Layer 4 of a small transformer language model trained on English Wikipedia (12 layers, counted from 0, width 128). Numbers have three digits each and are written without spaces.
A neuron's activation on a vector x is GELU(weights . x + bias), where the dot is the dot product.

Input weights of the MLP neurons that the questions are about. A number n stands for (n - 500) times 0.0017.
n9 (bias -0.038): 661820517525483677559553719634444664579414351500461167537293492372429608249422549597406701532525802668794492563549521607575448552549846274234371508504448740162341508432537484589371496324536581310669659367525694442216445483496575378432431450471235410609483516578577522334496185443549443496660396657456422380500455785528353551455529399422613542594402620435657592508705417213313369707411
n28 (bias -0.039): 249475574583589313639512233555297376383483245565509478691263484488335529504516405535397310593587456508387757671805710584755509283417526421644459132708396705521508537395790512578391388272436418607402723319555449450480536491409289215526438593475330543504385701469721548400609549679323772632424771496699525487544587319472454222669638394471395508471545694533359622724576471673406504651419
n59 (bias -0.024): 832347565640644762686642476536561539685690555462472635582504558301639390615619296515443237356289673353331552631380303554296529557399292558353355500588557589736549659504453436515578550417568388408431268592628432355354519431535332595436562369689261659603612535548469500375270632569469397695572598440592359748352617566572472703651586531364512646531558500290531374329317457399462471224320
n119 (bias -0.042): 404467568638608633386525404430632348676579566549492480504475597373419628536355550541402797426489587601453507559558537399584273500409567482338582493329602507329640529546576643646348442305521575638610284576463648555611382500209608607459507252425691610486649715630500630380428263528478749423511344624589347453574304661402511507568259518421717316219298345553562463478600694572496330475368
n127 (bias -0.005): 297615290320520447489473552612508379544403835500679466476348282473328524577649475730638634542892583562417552290613545533212529467218592535438565656444270531339485625600578387400418605568462531246496321574452572476724590508524511724645593392597386545507790737404446471461310446619671604436344698302500551539489626469371488511664330465395496536629328397596586571424233627445242305465300
n135 (bias -0.022): 581482402478482436369798279646436611460536359402657391561542747507573340426267622428317286612460386564341602831500407463649309647453544504607570511662492560622562532373353573312564586511569461567493407592700511598493503425619431580241718794511440312585629550623543591489466461461439660341493674351380435558402536269497577405568489701478511318453403433422651526449269336418508389599666
n170 (bias -0.029): 513531486466483755468447628589676487244487398428574598581425319557528401573654441484371553710463685513469798361574472522728482521527535312580242442541472520414451537362534468683306527394542413445523259436521510642560552606294332646611517514517454447637732523459693400354372490543480461383541454242368311544694473517373397688483466484389575551443436651553564466418630657480325497699477
n253 (bias -0.007): 223287565540586698389382519393292424577446420404696398376535644671533647564386530369628372348533542287460493500446451655639523527449493623381600218478519593645384619521482594271515475500342504425667468503298511383629643470660517565388522748716472899462545651603285592617424320504215512598444550560571383613472606486528533565442566571442570544742518698571456390385334540666296578468625
n271 (bias -0.018): 490493435338765410444619609504680510479493587524514660555563319424296170412457513601529719356607550640361546619284546420486507579221617651442520412592504439277477247591366520398543562500566572588453644484528507427510596359431483336373408620647510464529419541529442565656601428389342540570514398664358576635564517575427444666507559247548349458500603493497638535556605497795779429253355
n301 (bias -0.012): 489560434423508543577413526410619522381357545496573381563468387614654519427496314319481655737511539639467391415478386425166285666382198691163507391447369631428365581450754426253299305545347376473518463720557511437533429488493394777485577605318417469469693336465594776652318445713537457411605574668532552545683511347557646636551355547416624489485562647569482530583586455625524670562641
n309 (bias -0.020): 439456644593404520675426468592341419503401622558435581697373429363579723454562263527468366512441536469419304431531452512588517630497439466373588525360569438449470265549584419482451317424395636574595550668660420453380458539566551388548435592559257660476593438527371782710428447497497622455500257494686528604594381571479611562460431683649500639605450451531597651405494415404450512469598
n393 (bias -0.005): 562414551433668695457515569549430389526615541471430436444699555560420568467674340285539627543276439533526667557426554462616832434158553504515365751660469522687525670693374357493508418447417552293307681560523374418295579418470432390446260633504569742546477710482471622448567541332504524479500367481748620538438231559579489370285462460634299194393374529456724511345451372715645430540547
n398 (bias -0.002): 434530546335557401514477606449395468545438452463426357550571518468563625471320505469726615385397500345447335424477543658548500401385173479526650539491565529724369348670538559471763497599526518494483562508494455494407534352648710438476541569626316620461436523520369674678643556454465491426404500594445550571471559421520557397365473532547356515609765431387485536446401515453624489462410
n466 (bias -0.030): 577599551662566508353604342519193275431635515537661455678471519489596576389443579479563625482398518702553623265519356385397432397444361695253566281369405288423776478599489337507559676592467660531585444507430404492444457674825681584666507469440507453554782496361378417978373470437642492384327472500629387462291636440515673546395413382399768573594357350522587534488400565470537412481533
n501 (bias -0.027): 521631500627449430480420651357471539329423450593485599373572633345529514528721432377547576360528493805702568473612431350564373471307695521483410568720412566551514521507472493483452640582330761308590423387384446687486537633341733295395472514451579478347500598457542381475715493704475474354381567711438239578479592469371328360517613362581575536283493287514581532453486600171694579438455

Each question shows a token from some text and the vector x that enters the MLP there. A number n stands for (n - 500) times 0.0083.

" a": 704593293625303397450525497584366641583357713403237317529635480591472585441443390512414295533298236452589435513507553553431720718659463584744610337325271689524572448625401486473359660558497490614601599599604508285431356716681399487585386526667539579722481600560364213372640572506458536568489406581361530639664581363527227552608258424458736352433462410471341495332501729601578595343480
Which of these neurons fires most? n59

"end": 653635258745285474483427566429441575571247695373190329635634524585486638414354366404466379657366331484520483489581549452512637681664505640655484403327251611373439410610435353642388698498448518598525677460615662411494387687639284646484353531526536631614337636490412166371663514543494552597453431582395583661691505275563316560612348437396778375399535486433400416403536830633570634487370
The three highest activations, in order: n301, n9, n170

"r": 737677313573256411560568557504377578571293678467190311617594559642459570550459342461488373635267326599478455468503655551455596645649503628722580339393324640527465334592448453598273614562502414703454428636602584353452402581741346526586425543636618682686429519519323169397629506586401437569415424459244518601726516452448247564600331398485606435366493512495341419306452822636564672552517
Which of these neurons fires most? n170

" as": 635641294675324351463606479521358636590247746374268333623563518535569504500402358428462365523293184431596371573499567587487674690584488594658549411340169663560508379646438464495374620669517499573560604569592592260430362714572508500505309587545566529664527591578379207387624546572440519522403373588380588702711558437488274474624305497600675281434431417532369492434501774682571622374458
Which of these neurons fires most? n309

" of": 700685299762258373469566533522472582585290754492279295580575459588497564448359328439544256543264188439488442552500464566467593725589424587644548361452235688453510401642388475541337651633530584611540622526476581285479478715570425400529441487584602657736523546532329173422559550537383595563479439517308556677612558425420348590588266548616674384457437419493373502344555792618629567404518
The two highest activations, in order: n309, n466

" p": 754651288624317421518530551479366647618338727439222280567581617587393550514498452484504303530311337370534424553481553528414664700655470561704558280343265720494536439629421408507331620542483587594512516570533656348427360737581378512620325554615604643684407571636351234280568620522521546559389382623320519636720572377536236535563298475452656351362450419470321528377544712633568668419467
Which of these neurons fires most? n59

" re": 702662319668284412399576505514436642639302707382261294571518520565478604431461414478468348594348244444493389526530581529473564677667437596622549261315181680508479420636418459590411550555498591637545555609491684336414374675618430516601293627609613610667518594573301195352515573454395558634363411525377635730656572370504309549618287403573606326491384487526397466362527813661655669397439
The three highest activations, in order: n253, n309, n466

"ul": 774687256673238423512581590415436608592363775329220311576641526560397514524440280488462367592303250451534447537498619574473536708539428487651506345376329717436505394599342345524427550622498379636513588556569507323450373641665337513596391608555674749736451492505360270476639558611504605610408379390321626687695522517444349589628360447589568405372491533500316489333408775661536568511395
The two highest activations, in order: n59, n393

" c": 667656330610317377389498541566402621625294707463137296526574652638416595510455436472491313601335247469482484550480538518407682689653485521715662256337264696519516462655443358573378582544473528637551509654580608375466319685549331497635333564655563634642389640611359221332571512538480425533461379610339537611682613383584281506596348450474669359422427437513310444322579825618538642442465
Which neuron fires most, and how strongly? n253, at about 0.21

"ir": 609702239627291395530414555443295622475297740496162365661615478687421566527528330427495354650291234509552481606575589560514553692624612553699566278388377652491556363708414472539422604613436417704558530478544500367470371645675395567582364576566550640721381615503399138361491584531467486529445359440364582728773480330481272528526355511484510442477569490527326416374407790657587567441483
Which of these neurons fires most? n28

"l": 771648268616248406445566557463351621571262660424204294590601490670499544559476306473470453662279177581429475480463592443471657644653446551653661332444241700513479398560435372565342705567508475670529464627554558462439389585572350541595375550606695665623395568574329164345584514633528514609366397542327589617695489470612215509560350564436642408439468478508417399337552831632480626492461
The two highest activations, in order: n170, n301

"ep": 709696289622277393628485533418413604610404822391186351575615524648548488482293381396516363571294400434470524536573657530383581723617428573637513325381222725426481441623459425473398753597490437603447463570512616352398513755594306515589420592537613656700428499585504234392621527431528508503453362493395565658677500471511305574577304414463569270366458497412367482403451804588560823525367
The three highest activations, in order: n301, n59, n170

"an": 622588311583311401495522557438381584673343714377263270662626447663452489493451313517473299563247257587590402546537650575418663619667448532736573351368343608463455353643361445531393594602544448660449646595619512316428385611689286444543386575507666683663488452554364199434662681555374543684539388482323509667690544617413243534594318489550622436392502534419342380353471813680592588491442
The two highest activations, in order: n271, n393

"at": 667648335692261349562478543420396601631384704461196291688605611729381534537401330493500377592261301543491457471550543547268672605639459540657603329411299620426431306569411468575378725534498402658515600631554571332509434620666316499689336511539623709669489450485350229455615574536484498572504444458268502595747520492517293469675310459450692372372572572487311349350545713701542673524467
Which neuron fires most, and how strongly? n301, at about 1

"ur": 669728292658339334552538447499452633506347654439211295582571581633519636385412396453588371594294226534443564539634604473559577678698494570510598297374265653323466405567475443585501606547468445682497551511527690410459254653729401480672382450610680676754416478458399164263721498529526648580492384514337553582723536454501333509532360353434684395475466535482299483346462817666484454380483
Which of these neurons fires most? n28

" wh": 654646201734263400501525458492380615581257698460248266645553612695461563506438326392539307568337217484540400474548493505574586707675340571637563339431210680494486449716440570618369636631440498680491549589576596248477475677615482469466387511561571662681433622564321219310576511518521506491521364558390618694680527474569301603561301336508604343504534469493366487421549677680542533351451
The three highest activations, in order: n253, n398, n309

"ation": 688597304614243407535540515487410568639290718390204296680620516539456492528351309418461328603359298481540397566490514524403737735663477505695525380342263717432407392668375497515413581681432535650555607525575586399559346641718486412587393574526535683717374544591367225469538530484549562598395410536349560639659597299561313503563287526500754384438483485452358424297474820629578611400422
Which neuron fires most, and how strongly? n309, at about 0.84